Layer 6 of a small transformer language model trained on English Wikipedia (11 layers, counted from 0, width 128).
A neuron adds its activation times its output weights to the MLP's output. To switch it off is to set its activation to zero at one token and run the rest of the model.

Output weights of the MLP neurons that the questions are about. A number n stands for (n - 128) times 0.002.
n15: 185, 115, 99, 105, 162, 128, 138, 95, 115, 97, 178, 106, 106, 108, 129, 119, 99, 125, 141, 155, 149, 127, 160, 163, 116, 108, 138, 197, 141, 94, 104, 158, 181, 83, 142, 129, 114, 134, 244, 120, 145, 131, 149, 200, 144, 126, 139, 137, 114, 114, 181, 208, 89, 170, 104, 157, 163, 104, 110, 118, 137, 98, 150, 148, 150, 171, 145, 133, 108, 155, 63, 135, 210, 86, 95, 130, 46, 179, 83, 77, 147, 199, 153, 156, 186, 117, 165, 189, 106, 153, 159, 74, 210, 113, 71, 98, 142, 124, 125, 128, 162, 86, 166, 123, 154, 168, 109, 181, 139, 87, 103, 162, 185, 133, 81, 115, 162, 149, 161, 109, 112, 145, 104, 106, 168, 131, 159, 119
n35: 91, 199, 47, 139, 149, 179, 105, 110, 73, 110, 109, 158, 101, 177, 124, 64, 206, 86, 106, 148, 106, 132, 118, 105, 130, 172, 122, 127, 149, 120, 91, 64, 175, 92, 119, 170, 102, 145, 146, 52, 127, 92, 85, 153, 50, 144, 172, 91, 138, 90, 109, 197, 108, 147, 120, 111, 152, 117, 154, 159, 133, 73, 79, 119, 211, 116, 86, 157, 105, 169, 123, 203, 171, 147, 26, 137, 142, 74, 173, 177, 129, 93, 119, 90, 89, 96, 123, 155, 141, 177, 172, 129, 181, 155, 117, 198, 120, 108, 137, 122, 164, 107, 184, 88, 84, 140, 110, 104, 109, 28, 138, 62, 153, 102, 107, 95, 147, 150, 62, 105, 154, 88, 120, 118, 127, 169, 94, 163
n60: 172, 137, 116, 153, 108, 90, 122, 96, 160, 189, 75, 179, 114, 91, 125, 116, 110, 148, 192, 124, 70, 109, 106, 128, 109, 131, 112, 111, 126, 196, 68, 110, 170, 145, 188, 175, 118, 56, 83, 143, 81, 93, 92, 118, 81, 134, 184, 94, 59, 103, 78, 92, 124, 208, 133, 167, 124, 176, 106, 164, 128, 138, 121, 210, 154, 108, 90, 189, 30, 163, 131, 137, 107, 149, 144, 116, 133, 80, 188, 128, 133, 155, 161, 120, 127, 122, 154, 196, 122, 146, 72, 95, 134, 163, 97, 81, 164, 91, 123, 133, 120, 134, 68, 114, 160, 122, 78, 126, 169, 144, 118, 92, 133, 162, 163, 122, 196, 58, 136, 145, 192, 68, 127, 116, 117, 137, 41, 177
n103: 185, 107, 116, 131, 194, 94, 128, 83, 159, 155, 147, 119, 145, 166, 127, 138, 91, 112, 146, 135, 120, 133, 97, 174, 159, 120, 145, 120, 145, 125, 115, 83, 16, 111, 125, 87, 152, 193, 157, 95, 119, 118, 137, 118, 127, 150, 175, 40, 149, 118, 134, 106, 123, 143, 222, 216, 113, 133, 188, 140, 129, 77, 108, 140, 146, 164, 127, 112, 162, 126, 124, 96, 91, 139, 88, 137, 138, 161, 161, 120, 151, 169, 113, 74, 98, 165, 77, 166, 148, 144, 119, 63, 147, 89, 157, 141, 95, 103, 124, 130, 119, 118, 157, 139, 121, 135, 98, 74, 130, 151, 123, 160, 155, 91, 102, 85, 141, 201, 97, 100, 144, 171, 117, 63, 88, 154, 110, 92
n115: 119, 135, 177, 113, 182, 134, 81, 122, 61, 106, 89, 79, 73, 106, 208, 117, 126, 121, 122, 64, 198, 178, 152, 158, 141, 117, 107, 177, 21, 176, 219, 169, 144, 189, 109, 74, 152, 132, 117, 194, 173, 127, 136, 159, 141, 182, 137, 152, 162, 141, 125, 141, 117, 136, 87, 148, 117, 131, 109, 114, 171, 127, 181, 101, 145, 146, 205, 175, 126, 127, 127, 173, 163, 160, 112, 164, 139, 108, 186, 82, 83, 121, 95, 98, 153, 174, 148, 67, 224, 132, 72, 134, 126, 105, 146, 176, 115, 204, 177, 76, 104, 116, 96, 93, 44, 134, 108, 128, 148, 119, 111, 99, 120, 185, 143, 72, 95, 182, 119, 92, 130, 108, 117, 171, 150, 84, 88, 178
n151: 134, 203, 83, 119, 91, 67, 141, 98, 135, 85, 146, 95, 184, 150, 175, 126, 167, 144, 116, 144, 156, 94, 106, 137, 155, 152, 135, 130, 116, 103, 107, 69, 171, 69, 99, 103, 126, 103, 111, 162, 224, 42, 91, 79, 101, 191, 146, 114, 122, 171, 103, 123, 75, 146, 147, 113, 184, 133, 176, 131, 165, 97, 55, 111, 147, 85, 146, 145, 116, 125, 108, 127, 153, 60, 166, 102, 51, 172, 201, 132, 76, 75, 196, 153, 114, 133, 165, 118, 149, 133, 135, 75, 100, 167, 107, 73, 39, 164, 160, 140, 153, 98, 150, 165, 140, 123, 130, 136, 78, 144, 124, 91, 172, 154, 182, 167, 163, 119, 203, 93, 108, 121, 148, 137, 152, 113, 156, 112
n156: 127, 205, 177, 124, 107, 149, 99, 138, 125, 94, 90, 112, 94, 193, 127, 123, 140, 64, 136, 128, 117, 101, 140, 127, 123, 195, 131, 149, 128, 79, 90, 92, 105, 158, 140, 163, 176, 103, 120, 144, 104, 93, 63, 136, 121, 121, 152, 127, 136, 101, 216, 135, 151, 145, 147, 121, 86, 194, 131, 108, 99, 127, 64, 133, 108, 168, 94, 169, 155, 127, 140, 101, 111, 105, 132, 141, 83, 136, 100, 60, 124, 90, 110, 141, 86, 158, 114, 109, 138, 151, 187, 177, 66, 194, 128, 197, 91, 143, 112, 163, 91, 161, 183, 123, 102, 168, 140, 98, 145, 146, 176, 122, 123, 81, 143, 101, 126, 118, 185, 45, 135, 57, 148, 173, 106, 107, 99, 172
n177: 121, 116, 90, 131, 132, 206, 191, 6, 91, 90, 127, 80, 135, 128, 94, 94, 62, 107, 155, 150, 147, 141, 100, 82, 179, 183, 131, 81, 59, 145, 179, 178, 158, 137, 153, 104, 78, 172, 165, 102, 119, 89, 111, 136, 149, 85, 133, 143, 140, 127, 153, 172, 168, 84, 186, 171, 129, 111, 145, 134, 105, 77, 109, 164, 122, 68, 145, 103, 106, 148, 158, 148, 155, 52, 81, 157, 116, 180, 111, 141, 38, 99, 215, 111, 183, 134, 157, 155, 116, 124, 145, 100, 112, 216, 162, 77, 91, 117, 146, 128, 107, 113, 135, 111, 117, 157, 110, 175, 157, 116, 44, 55, 133, 80, 77, 102, 139, 140, 120, 138, 133, 201, 149, 225, 135, 161, 137, 104
n218: 54, 52, 111, 163, 61, 101, 85, 119, 143, 72, 145, 123, 141, 172, 149, 103, 46, 101, 81, 124, 127, 138, 124, 104, 131, 43, 162, 94, 111, 168, 90, 53, 102, 101, 130, 164, 120, 104, 124, 37, 79, 117, 132, 179, 157, 111, 108, 120, 88, 141, 75, 176, 149, 185, 207, 126, 118, 156, 136, 131, 56, 94, 120, 213, 143, 158, 170, 89, 126, 123, 62, 74, 181, 115, 125, 92, 160, 114, 133, 99, 155, 121, 115, 139, 128, 107, 160, 153, 170, 137, 147, 106, 128, 126, 111, 78, 175, 81, 117, 119, 98, 86, 98, 174, 150, 101, 142, 166, 100, 126, 111, 120, 127, 171, 159, 113, 168, 114, 74, 185, 185, 162, 153, 142, 141, 212, 138, 133
n225: 103, 72, 92, 127, 128, 78, 65, 102, 138, 74, 130, 79, 132, 192, 151, 142, 112, 173, 52, 127, 131, 130, 171, 98, 78, 117, 178, 161, 56, 137, 129, 115, 164, 150, 152, 201, 94, 150, 142, 136, 160, 96, 159, 184, 70, 189, 148, 152, 152, 87, 145, 91, 179, 74, 114, 101, 170, 87, 129, 64, 80, 161, 193, 117, 103, 206, 68, 124, 87, 76, 114, 120, 159, 134, 96, 39, 145, 171, 132, 93, 133, 130, 118, 150, 108, 179, 127, 111, 187, 137, 178, 81, 85, 142, 176, 116, 153, 206, 113, 103, 158, 164, 120, 111, 106, 141, 124, 145, 103, 130, 169, 157, 107, 64, 148, 118, 138, 116, 53, 89, 118, 203, 165, 94, 146, 144, 83, 117
n251: 180, 117, 158, 148, 156, 121, 180, 157, 164, 168, 227, 159, 150, 135, 111, 148, 142, 167, 97, 94, 94, 188, 95, 171, 120, 183, 132, 156, 114, 118, 97, 136, 127, 102, 89, 183, 108, 110, 97, 65, 119, 168, 154, 184, 175, 137, 116, 135, 172, 217, 159, 161, 106, 70, 119, 122, 126, 157, 125, 118, 111, 113, 76, 107, 110, 135, 136, 62, 88, 114, 131, 65, 108, 89, 163, 92, 154, 138, 152, 138, 108, 142, 181, 75, 117, 191, 152, 192, 109, 46, 183, 148, 67, 107, 149, 142, 214, 184, 38, 105, 116, 169, 139, 150, 162, 166, 124, 148, 128, 135, 140, 127, 105, 150, 85, 119, 102, 125, 124, 139, 94, 154, 176, 79, 120, 118, 106, 68

Each question names a token from some text and the token that comes next. It shows the activations a of the neurons there, in the order above. A number n stands for (n - 128) times 0.27.

Then comes g, the gradient of the next token's log-probability with respect to the MLP's output, scaled to length 1. A neuron's effect is roughly proportional to its activation times (output weights . g). A number n stands for (n - 128) times 0.0029.

" oil", then "-"
a: 129, 134, 128, 131, 128, 156, 129, 133, 129, 118, 130
g: 148, 114, 121, 114, 84, 151, 134, 178, 129, 110, 116, 112, 152, 82, 117, 123, 150, 191, 182, 160, 187, 131, 128, 94, 113, 160, 115, 101, 116, 140, 158, 150, 108, 127, 154, 138, 207, 98, 183, 136, 80, 97, 154, 130, 142, 139, 120, 129, 113, 80, 124, 81, 67, 203, 114, 122, 121, 159, 89, 89, 139, 146, 149, 84, 127, 121, 137, 128, 165, 143, 118, 120, 167, 140, 166, 109, 136, 84, 97, 176, 106, 49, 146, 165, 136, 137, 129, 104, 123, 165, 107, 109, 130, 116, 98, 137, 76, 68, 152, 99, 97, 68, 131, 124, 109, 168, 97, 166, 156, 129, 167, 133, 166, 109, 106, 175, 120, 107, 140, 144, 135, 161, 98, 84, 119, 88, 149, 172
Switching off which neuron hurts the next token most? n225

" legal", then " resident"
a: 128, 162, 127, 127, 126, 134, 131, 138, 128, 125, 132
g: 167, 46, 125, 134, 115, 107, 136, 36, 112, 126, 149, 130, 153, 103, 137, 134, 107, 185, 137, 110, 155, 53, 138, 92, 109, 147, 166, 57, 106, 164, 98, 145, 103, 151, 130, 104, 121, 88, 137, 130, 172, 88, 178, 117, 149, 136, 123, 117, 113, 138, 125, 148, 117, 106, 86, 139, 175, 166, 155, 152, 115, 127, 98, 112, 135, 90, 138, 171, 127, 146, 113, 120, 148, 94, 155, 150, 133, 107, 169, 103, 135, 81, 129, 123, 87, 78, 150, 117, 181, 113, 182, 132, 131, 164, 110, 79, 151, 117, 136, 111, 134, 104, 114, 147, 132, 143, 121, 145, 144, 144, 132, 184, 142, 162, 222, 70, 142, 152, 127, 155, 154, 86, 70, 111, 101, 176, 146, 120
Which two neurons, each switched off alone, lower its probability most, in order? n151, n177

",", then " Be"
a: 127, 126, 127, 128, 63, 128, 128, 123, 129, 128, 128
g: 83, 83, 97, 119, 100, 199, 120, 132, 163, 158, 118, 156, 125, 130, 141, 108, 98, 65, 143, 132, 48, 149, 127, 161, 146, 157, 134, 139, 94, 100, 100, 146, 104, 186, 154, 126, 99, 113, 135, 77, 83, 168, 85, 136, 116, 187, 155, 171, 109, 128, 112, 95, 130, 136, 147, 84, 189, 142, 126, 181, 72, 119, 91, 118, 91, 100, 117, 157, 138, 128, 149, 179, 208, 118, 128, 144, 129, 138, 164, 122, 110, 175, 132, 120, 156, 100, 104, 155, 149, 81, 196, 101, 147, 110, 113, 132, 142, 150, 113, 132, 99, 164, 111, 87, 130, 144, 161, 168, 172, 149, 59, 110, 119, 130, 155, 120, 170, 103, 122, 114, 94, 140, 92, 117, 103, 132, 123, 122
Switching off which neuron hurts the next token most? n115

"arg", then "é"
a: 129, 127, 126, 135, 127, 143, 127, 130, 129, 127, 128
g: 134, 154, 117, 114, 146, 187, 99, 131, 106, 152, 129, 126, 154, 100, 68, 107, 107, 131, 140, 97, 188, 117, 80, 129, 103, 179, 47, 200, 117, 100, 138, 117, 59, 60, 139, 139, 108, 113, 89, 122, 120, 97, 155, 167, 167, 122, 159, 148, 157, 113, 112, 84, 128, 105, 141, 127, 164, 163, 137, 111, 152, 108, 183, 176, 109, 158, 127, 139, 150, 128, 125, 156, 110, 121, 177, 123, 143, 119, 136, 147, 111, 168, 143, 108, 67, 167, 163, 99, 125, 124, 137, 96, 132, 119, 159, 156, 78, 140, 91, 122, 117, 167, 84, 185, 81, 120, 149, 183, 152, 69, 125, 88, 161, 99, 116, 125, 94, 156, 147, 102, 133, 160, 128, 135, 87, 159, 152, 94
Switching off which neuron hurts the next token most? n103

" Cru", then "z"
a: 128, 126, 158, 127, 126, 130, 137, 129, 128, 128, 128
g: 170, 135, 126, 170, 164, 115, 181, 152, 101, 145, 140, 109, 152, 118, 97, 152, 124, 157, 77, 140, 166, 134, 144, 161, 104, 146, 84, 100, 142, 165, 124, 96, 181, 118, 89, 107, 121, 124, 134, 187, 89, 153, 151, 120, 94, 66, 131, 68, 114, 73, 170, 173, 125, 129, 149, 132, 124, 148, 148, 88, 155, 115, 88, 128, 84, 158, 138, 155, 89, 98, 127, 150, 112, 123, 105, 168, 112, 106, 127, 144, 128, 106, 133, 153, 124, 103, 213, 156, 80, 131, 146, 67, 183, 173, 122, 92, 140, 173, 104, 136, 157, 61, 140, 163, 135, 77, 85, 111, 139, 96, 91, 143, 142, 110, 121, 122, 140, 96, 121, 129, 158, 159, 154, 118, 136, 44, 151, 143
Switching off which neuron hurts the next token most? n60

" be", then "ş"
a: 124, 128, 128, 125, 127, 129, 121, 129, 126, 127, 125
g: 171, 142, 75, 131, 118, 152, 133, 139, 153, 141, 68, 128, 108, 95, 122, 113, 180, 149, 145, 91, 135, 117, 130, 155, 158, 90, 92, 128, 146, 204, 118, 127, 158, 147, 169, 120, 163, 113, 206, 108, 124, 128, 169, 107, 49, 96, 131, 139, 52, 161, 103, 141, 83, 101, 117, 112, 164, 113, 120, 100, 154, 99, 157, 143, 79, 155, 124, 131, 160, 123, 145, 89, 174, 87, 144, 140, 113, 125, 132, 128, 106, 192, 114, 163, 136, 145, 164, 150, 126, 73, 163, 96, 162, 145, 110, 127, 91, 186, 167, 157, 109, 154, 101, 126, 132, 148, 126, 103, 100, 175, 55, 65, 121, 95, 106, 136, 107, 95, 149, 93, 117, 149, 135, 136, 100, 125, 151, 152
Switching off which neuron hurts the next token most? n156

"0", then "0"
a: 124, 141, 126, 128, 128, 186, 128, 128, 129, 130, 128
g: 98, 133, 161, 162, 136, 138, 129, 114, 96, 52, 149, 97, 133, 114, 194, 147, 138, 110, 157, 112, 133, 109, 137, 122, 119, 101, 193, 116, 101, 76, 110, 128, 136, 140, 107, 148, 130, 117, 159, 80, 126, 139, 116, 149, 147, 125, 124, 115, 149, 176, 141, 130, 155, 123, 111, 51, 135, 163, 104, 160, 148, 108, 120, 131, 106, 104, 75, 158, 58, 217, 135, 140, 135, 101, 96, 161, 155, 139, 142, 97, 156, 124, 133, 166, 120, 93, 81, 99, 183, 149, 108, 180, 154, 164, 91, 169, 154, 111, 96, 149, 87, 90, 158, 150, 103, 132, 108, 126, 153, 172, 197, 149, 107, 98, 91, 100, 114, 152, 95, 97, 126, 158, 136, 49, 142, 147, 113, 158
Which neuron, switched off, raises the next token's probability most? n151

" most", then " important"
a: 128, 113, 127, 128, 128, 129, 133, 137, 128, 127, 133
g: 124, 120, 97, 141, 105, 102, 120, 110, 89, 49, 116, 117, 123, 92, 163, 122, 188, 121, 148, 151, 130, 127, 161, 156, 138, 140, 125, 169, 126, 134, 134, 45, 119, 115, 176, 143, 106, 70, 117, 90, 147, 177, 172, 112, 121, 190, 117, 157, 149, 137, 97, 147, 109, 93, 106, 85, 61, 133, 128, 129, 118, 106, 124, 105, 171, 133, 135, 183, 91, 94, 146, 115, 86, 149, 160, 69, 144, 138, 154, 93, 153, 133, 99, 141, 104, 167, 110, 111, 69, 136, 136, 118, 123, 113, 155, 155, 121, 116, 186, 147, 106, 116, 189, 142, 177, 137, 144, 122, 205, 156, 149, 100, 76, 133, 100, 181, 109, 117, 126, 147, 169, 184, 134, 138, 120, 122, 79, 118
Which neuron, switched off, raises the next token's probability most? n177

" J", then "av"
a: 122, 125, 117, 126, 127, 128, 128, 129, 130, 128, 129
g: 124, 84, 161, 167, 116, 149, 152, 84, 88, 88, 163, 111, 140, 106, 140, 160, 36, 169, 120, 166, 158, 149, 120, 101, 131, 141, 130, 178, 141, 116, 149, 130, 124, 140, 97, 160, 92, 161, 196, 115, 125, 106, 137, 134, 97, 135, 137, 135, 120, 110, 147, 156, 146, 89, 93, 166, 115, 99, 138, 87, 143, 126, 109, 112, 168, 75, 160, 62, 112, 101, 134, 134, 131, 124, 105, 201, 151, 115, 183, 140, 156, 128, 159, 68, 138, 147, 123, 70, 173, 95, 93, 98, 123, 152, 172, 87, 122, 130, 119, 92, 112, 174, 73, 106, 100, 159, 114, 121, 99, 83, 152, 132, 132, 113, 179, 63, 119, 128, 115, 149, 135, 159, 136, 117, 166, 175, 154, 168
Switching off which neuron hurts the next token most? n60

" of", then " population"
a: 122, 121, 127, 127, 128, 129, 128, 126, 129, 128, 128
g: 96, 124, 160, 141, 87, 185, 101, 195, 147, 137, 160, 169, 170, 142, 161, 73, 178, 146, 165, 58, 139, 130, 111, 124, 140, 174, 110, 105, 79, 148, 142, 119, 143, 135, 103, 54, 153, 173, 77, 131, 140, 124, 149, 184, 102, 84, 116, 112, 158, 136, 141, 125, 86, 169, 151, 146, 140, 111, 129, 142, 133, 135, 130, 95, 148, 95, 140, 144, 131, 138, 120, 127, 73, 169, 122, 156, 130, 148, 187, 98, 122, 165, 100, 134, 91, 105, 120, 163, 140, 160, 88, 138, 153, 112, 95, 111, 84, 119, 149, 126, 155, 103, 103, 115, 81, 97, 123, 141, 78, 49, 136, 168, 164, 92, 128, 126, 105, 96, 133, 183, 110, 66, 119, 130, 158, 116, 117, 174
Switching off which neuron hurts the next token most? n15

" political", then " than"
a: 128, 153, 128, 125, 126, 128, 126, 135, 128, 135, 129
g: 87, 133, 95, 118, 150, 146, 91, 140, 160, 79, 106, 97, 88, 116, 128, 143, 80, 105, 153, 154, 122, 139, 143, 132, 138, 109, 148, 163, 105, 117, 86, 115, 148, 118, 184, 80, 121, 100, 71, 96, 153, 122, 127, 161, 77, 122, 149, 147, 175, 119, 84, 115, 107, 111, 181, 134, 132, 86, 122, 103, 135, 130, 130, 121, 132, 63, 115, 61, 124, 149, 134, 113, 205, 154, 144, 138, 128, 93, 167, 91, 145, 103, 143, 142, 108, 151, 143, 96, 149, 131, 144, 177, 181, 144, 134, 148, 153, 124, 139, 142, 118, 84, 107, 104, 176, 102, 165, 129, 232, 166, 108, 144, 157, 105, 169, 143, 74, 123, 83, 192, 164, 102, 152, 150, 90, 144, 91, 154
Switching off which neuron hurts the next token most? n35

" to", then " def"
a: 127, 119, 127, 128, 130, 128, 132, 130, 103, 115, 131
g: 202, 171, 79, 108, 201, 111, 160, 157, 91, 154, 141, 142, 125, 146, 125, 146, 152, 152, 126, 112, 114, 134, 179, 107, 134, 89, 92, 93, 161, 160, 99, 139, 98, 148, 169, 154, 116, 115, 133, 143, 136, 140, 116, 154, 132, 125, 86, 145, 111, 140, 138, 112, 46, 39, 124, 137, 111, 109, 97, 59, 99, 199, 160, 117, 100, 149, 162, 128, 146, 171, 163, 161, 101, 96, 106, 99, 157, 143, 146, 138, 122, 95, 76, 76, 99, 125, 96, 149, 105, 129, 120, 125, 160, 143, 127, 75, 129, 109, 171, 139, 118, 112, 101, 165, 106, 162, 92, 113, 131, 164, 38, 154, 153, 123, 111, 144, 120, 133, 175, 121, 119, 111, 143, 162, 149, 133, 166, 115
Switching off which neuron hurts the next token most? n218

" and", then " help"
a: 128, 126, 127, 128, 128, 128, 127, 128, 130, 144, 132
g: 85, 171, 120, 134, 180, 113, 127, 150, 143, 139, 75, 200, 153, 106, 135, 118, 137, 123, 189, 150, 101, 128, 128, 126, 122, 128, 114, 159, 98, 76, 146, 119, 101, 162, 84, 64, 111, 152, 146, 144, 142, 166, 77, 104, 138, 120, 97, 105, 116, 162, 131, 125, 174, 133, 155, 146, 160, 119, 86, 205, 150, 170, 120, 154, 126, 165, 155, 115, 140, 96, 77, 135, 133, 130, 124, 109, 139, 179, 99, 128, 118, 177, 107, 117, 184, 113, 83, 136, 132, 53, 162, 116, 85, 175, 117, 129, 140, 105, 159, 159, 133, 158, 155, 58, 173, 101, 104, 78, 144, 98, 91, 124, 131, 161, 131, 153, 70, 168, 93, 130, 114, 107, 97, 83, 119, 126, 112, 146
Which neuron, switched off, raises the next token's probability most? n225

"ated", then " to"
a: 128, 134, 128, 134, 125, 125, 128, 128, 129, 137, 127
g: 157, 81, 107, 70, 148, 141, 118, 154, 149, 109, 151, 211, 158, 110, 127, 153, 129, 152, 172, 117, 67, 98, 70, 163, 164, 150, 113, 126, 91, 190, 123, 162, 128, 138, 122, 75, 116, 137, 155, 121, 128, 92, 156, 80, 149, 96, 134, 111, 135, 133, 107, 128, 130, 102, 141, 185, 145, 104, 142, 75, 131, 172, 149, 110, 160, 148, 154, 119, 129, 126, 178, 145, 107, 93, 98, 102, 156, 138, 181, 126, 106, 136, 139, 194, 90, 164, 170, 128, 174, 127, 128, 135, 156, 127, 139, 80, 107, 83, 131, 146, 117, 172, 124, 125, 133, 119, 80, 124, 153, 128, 166, 105, 102, 139, 89, 155, 82, 132, 111, 176, 68, 100, 134, 66, 98, 54, 126, 125
Switching off which neuron hurts the next token most? n103

" Char", then "ter"
a: 124, 127, 128, 125, 126, 129, 126, 128, 128, 127, 128
g: 189, 122, 108, 131, 153, 71, 143, 142, 72, 101, 125, 100, 76, 118, 148, 156, 95, 160, 103, 139, 157, 127, 109, 134, 174, 164, 107, 142, 118, 82, 127, 151, 144, 129, 78, 224, 146, 108, 153, 128, 139, 184, 207, 94, 135, 93, 106, 107, 102, 127, 153, 126, 146, 122, 130, 100, 153, 157, 112, 129, 59, 123, 90, 121, 144, 146, 137, 109, 111, 163, 116, 144, 159, 122, 103, 77, 145, 69, 124, 78, 103, 160, 147, 111, 97, 121, 158, 83, 114, 212, 142, 104, 141, 166, 115, 87, 157, 129, 122, 136, 147, 107, 78, 126, 110, 143, 144, 134, 117, 103, 105, 129, 195, 136, 143, 160, 145, 127, 110, 141, 110, 161, 197, 103, 147, 148, 78, 122
Which neuron, switched off, raises the next token's probability most? n15

"til", then "er"
a: 128, 129, 130, 128, 127, 130, 128, 129, 127, 127, 133
g: 87, 111, 156, 130, 132, 109, 163, 157, 158, 112, 102, 106, 148, 122, 151, 139, 129, 113, 130, 141, 134, 166, 168, 154, 168, 131, 112, 58, 121, 155, 67, 100, 98, 94, 143, 130, 131, 200, 158, 108, 141, 139, 81, 104, 146, 153, 146, 135, 144, 121, 117, 161, 110, 150, 137, 106, 103, 114, 144, 151, 71, 65, 66, 140, 161, 137, 161, 127, 166, 189, 125, 158, 142, 171, 95, 152, 76, 86, 145, 95, 166, 138, 143, 178, 169, 89, 147, 138, 182, 89, 164, 89, 110, 100, 83, 153, 157, 87, 150, 68, 141, 81, 110, 133, 170, 154, 110, 92, 130, 142, 125, 112, 122, 105, 126, 146, 136, 153, 126, 136, 105, 62, 65, 105, 128, 155, 180, 112
Which neuron, switched off, raises the next token's probability most? n251

"uge", then "e"
a: 121, 129, 125, 134, 128, 118, 124, 138, 130, 129, 129
g: 151, 149, 109, 153, 87, 150, 162, 122, 105, 136, 112, 205, 71, 130, 86, 77, 152, 103, 141, 101, 135, 173, 138, 109, 141, 62, 176, 76, 131, 172, 148, 170, 138, 96, 139, 92, 123, 145, 152, 130, 83, 136, 83, 91, 131, 159, 116, 135, 118, 106, 129, 93, 103, 147, 190, 165, 95, 81, 139, 90, 148, 146, 93, 174, 127, 147, 160, 143, 151, 103, 120, 165, 116, 112, 101, 173, 107, 132, 117, 114, 131, 158, 128, 180, 129, 136, 100, 162, 136, 130, 81, 76, 121, 158, 114, 137, 155, 84, 130, 121, 115, 128, 90, 114, 147, 168, 169, 133, 158, 72, 82, 142, 146, 129, 88, 133, 121, 100, 121, 152, 123, 221, 131, 113, 75, 124, 188, 145
Which neuron, switched off, raises the next token's probability most? n15

" some", then " months"
a: 128, 123, 126, 129, 126, 128, 129, 133, 131, 129, 128
g: 137, 155, 100, 114, 171, 136, 102, 112, 96, 144, 121, 89, 122, 202, 114, 176, 99, 131, 123, 86, 148, 93, 57, 123, 183, 155, 139, 156, 126, 123, 112, 129, 153, 163, 130, 158, 99, 124, 183, 161, 182, 101, 122, 142, 97, 89, 133, 91, 76, 105, 127, 125, 99, 96, 151, 142, 117, 128, 128, 195, 176, 105, 111, 123, 160, 119, 159, 139, 90, 124, 131, 114, 125, 135, 110, 122, 97, 117, 99, 138, 134, 126, 158, 100, 153, 144, 98, 142, 111, 126, 100, 123, 124, 173, 102, 133, 177, 75, 127, 86, 73, 111, 157, 79, 137, 212, 100, 127, 147, 143, 95, 157, 172, 127, 89, 121, 73, 120, 151, 166, 62, 156, 133, 199, 166, 146, 107, 163
Switching off which neuron hurts the next token most? n177

" later", then " he"
a: 128, 128, 128, 127, 127, 129, 127, 128, 128, 134, 152
g: 102, 140, 156, 150, 152, 91, 194, 150, 154, 113, 168, 159, 168, 52, 74, 123, 139, 113, 124, 151, 122, 112, 136, 123, 98, 174, 101, 152, 177, 96, 123, 79, 131, 91, 80, 151, 136, 150, 127, 87, 84, 139, 149, 92, 133, 65, 160, 158, 154, 129, 160, 144, 133, 99, 178, 144, 159, 91, 87, 158, 132, 140, 136, 99, 112, 134, 137, 109, 133, 66, 163, 98, 133, 135, 121, 124, 107, 118, 154, 156, 199, 177, 115, 134, 100, 102, 142, 167, 108, 92, 125, 145, 98, 97, 172, 75, 186, 108, 97, 106, 135, 133, 121, 107, 169, 157, 100, 94, 93, 130, 136, 104, 174, 102, 158, 172, 127, 147, 132, 174, 126, 121, 126, 79, 135, 176, 74, 97
Switching off which neuron hurts the next token most? n251

"ct", then "ors"
a: 129, 128, 128, 133, 128, 132, 128, 132, 145, 121, 129
g: 167, 78, 142, 123, 152, 138, 121, 156, 129, 193, 108, 193, 105, 111, 109, 149, 127, 143, 134, 90, 106, 123, 107, 121, 133, 113, 125, 133, 115, 108, 180, 97, 86, 124, 74, 166, 123, 169, 130, 128, 163, 75, 156, 83, 140, 181, 213, 168, 131, 101, 127, 142, 124, 138, 125, 138, 152, 86, 106, 150, 93, 200, 122, 166, 65, 93, 164, 57, 126, 114, 135, 121, 133, 96, 108, 118, 176, 80, 117, 148, 137, 96, 156, 161, 127, 104, 131, 132, 126, 149, 106, 126, 135, 102, 142, 141, 158, 153, 163, 179, 122, 154, 155, 122, 63, 63, 139, 102, 121, 55, 157, 83, 120, 131, 152, 88, 125, 149, 156, 103, 118, 155, 104, 105, 112, 164, 137, 142
Which neuron, switched off, raises the next token's probability most? n218

" sh", then "ore"
a: 130, 127, 127, 126, 128, 128, 127, 128, 146, 125, 128
g: 112, 184, 173, 149, 137, 145, 75, 85, 133, 137, 155, 142, 107, 186, 172, 147, 143, 105, 152, 63, 126, 172, 184, 106, 121, 141, 177, 80, 119, 184, 125, 151, 119, 140, 71, 83, 71, 167, 128, 109, 138, 93, 160, 139, 132, 123, 104, 97, 98, 146, 91, 111, 172, 163, 134, 136, 121, 111, 123, 161, 119, 150, 121, 137, 117, 80, 121, 116, 140, 110, 109, 140, 164, 113, 146, 91, 138, 69, 86, 171, 114, 150, 141, 118, 145, 70, 125, 169, 157, 131, 159, 135, 57, 92, 189, 87, 117, 132, 98, 111, 114, 185, 93, 126, 118, 98, 184, 123, 130, 109, 119, 137, 162, 157, 117, 105, 112, 152, 134, 119, 128, 141, 106, 161, 108, 109, 199, 79
Switching off which neuron hurts the next token most? n218

"idents", then " were"
a: 127, 126, 127, 128, 135, 128, 128, 129, 128, 125, 131
g: 122, 113, 160, 97, 111, 130, 108, 142, 179, 116, 120, 100, 83, 140, 199, 131, 135, 144, 124, 150, 186, 99, 146, 143, 139, 93, 98, 116, 141, 148, 164, 82, 156, 119, 106, 157, 139, 128, 130, 144, 100, 128, 128, 177, 147, 146, 96, 105, 127, 169, 159, 124, 133, 171, 125, 162, 140, 123, 135, 160, 102, 168, 135, 168, 152, 119, 150, 169, 146, 54, 114, 146, 108, 167, 130, 186, 49, 35, 155, 148, 96, 105, 96, 47, 101, 113, 113, 165, 146, 170, 94, 92, 144, 147, 126, 153, 124, 103, 129, 117, 122, 134, 38, 131, 102, 120, 103, 89, 113, 135, 109, 167, 132, 97, 107, 85, 146, 122, 96, 185, 103, 125, 171, 103, 158, 150, 118, 143
Switching off which neuron hurts the next token most? n115

"el", then " of"
a: 105, 128, 128, 126, 128, 120, 126, 130, 130, 127, 128
g: 114, 160, 107, 130, 123, 119, 91, 160, 115, 184, 127, 110, 139, 91, 101, 143, 137, 139, 91, 154, 91, 124, 178, 135, 109, 160, 149, 129, 137, 112, 133, 77, 144, 93, 130, 147, 105, 145, 120, 157, 125, 134, 136, 143, 169, 132, 148, 188, 132, 126, 115, 149, 141, 123, 144, 53, 154, 142, 94, 150, 125, 44, 82, 87, 162, 79, 101, 92, 60, 190, 140, 172, 127, 167, 174, 131, 176, 139, 118, 116, 130, 114, 144, 151, 115, 129, 160, 138, 143, 142, 148, 167, 101, 82, 185, 109, 117, 129, 189, 103, 157, 94, 142, 69, 180, 120, 91, 131, 103, 87, 110, 118, 119, 156, 186, 128, 129, 157, 135, 110, 145, 87, 96, 184, 109, 95, 78, 83
Which neuron, switched off, raises the next token's probability most? n151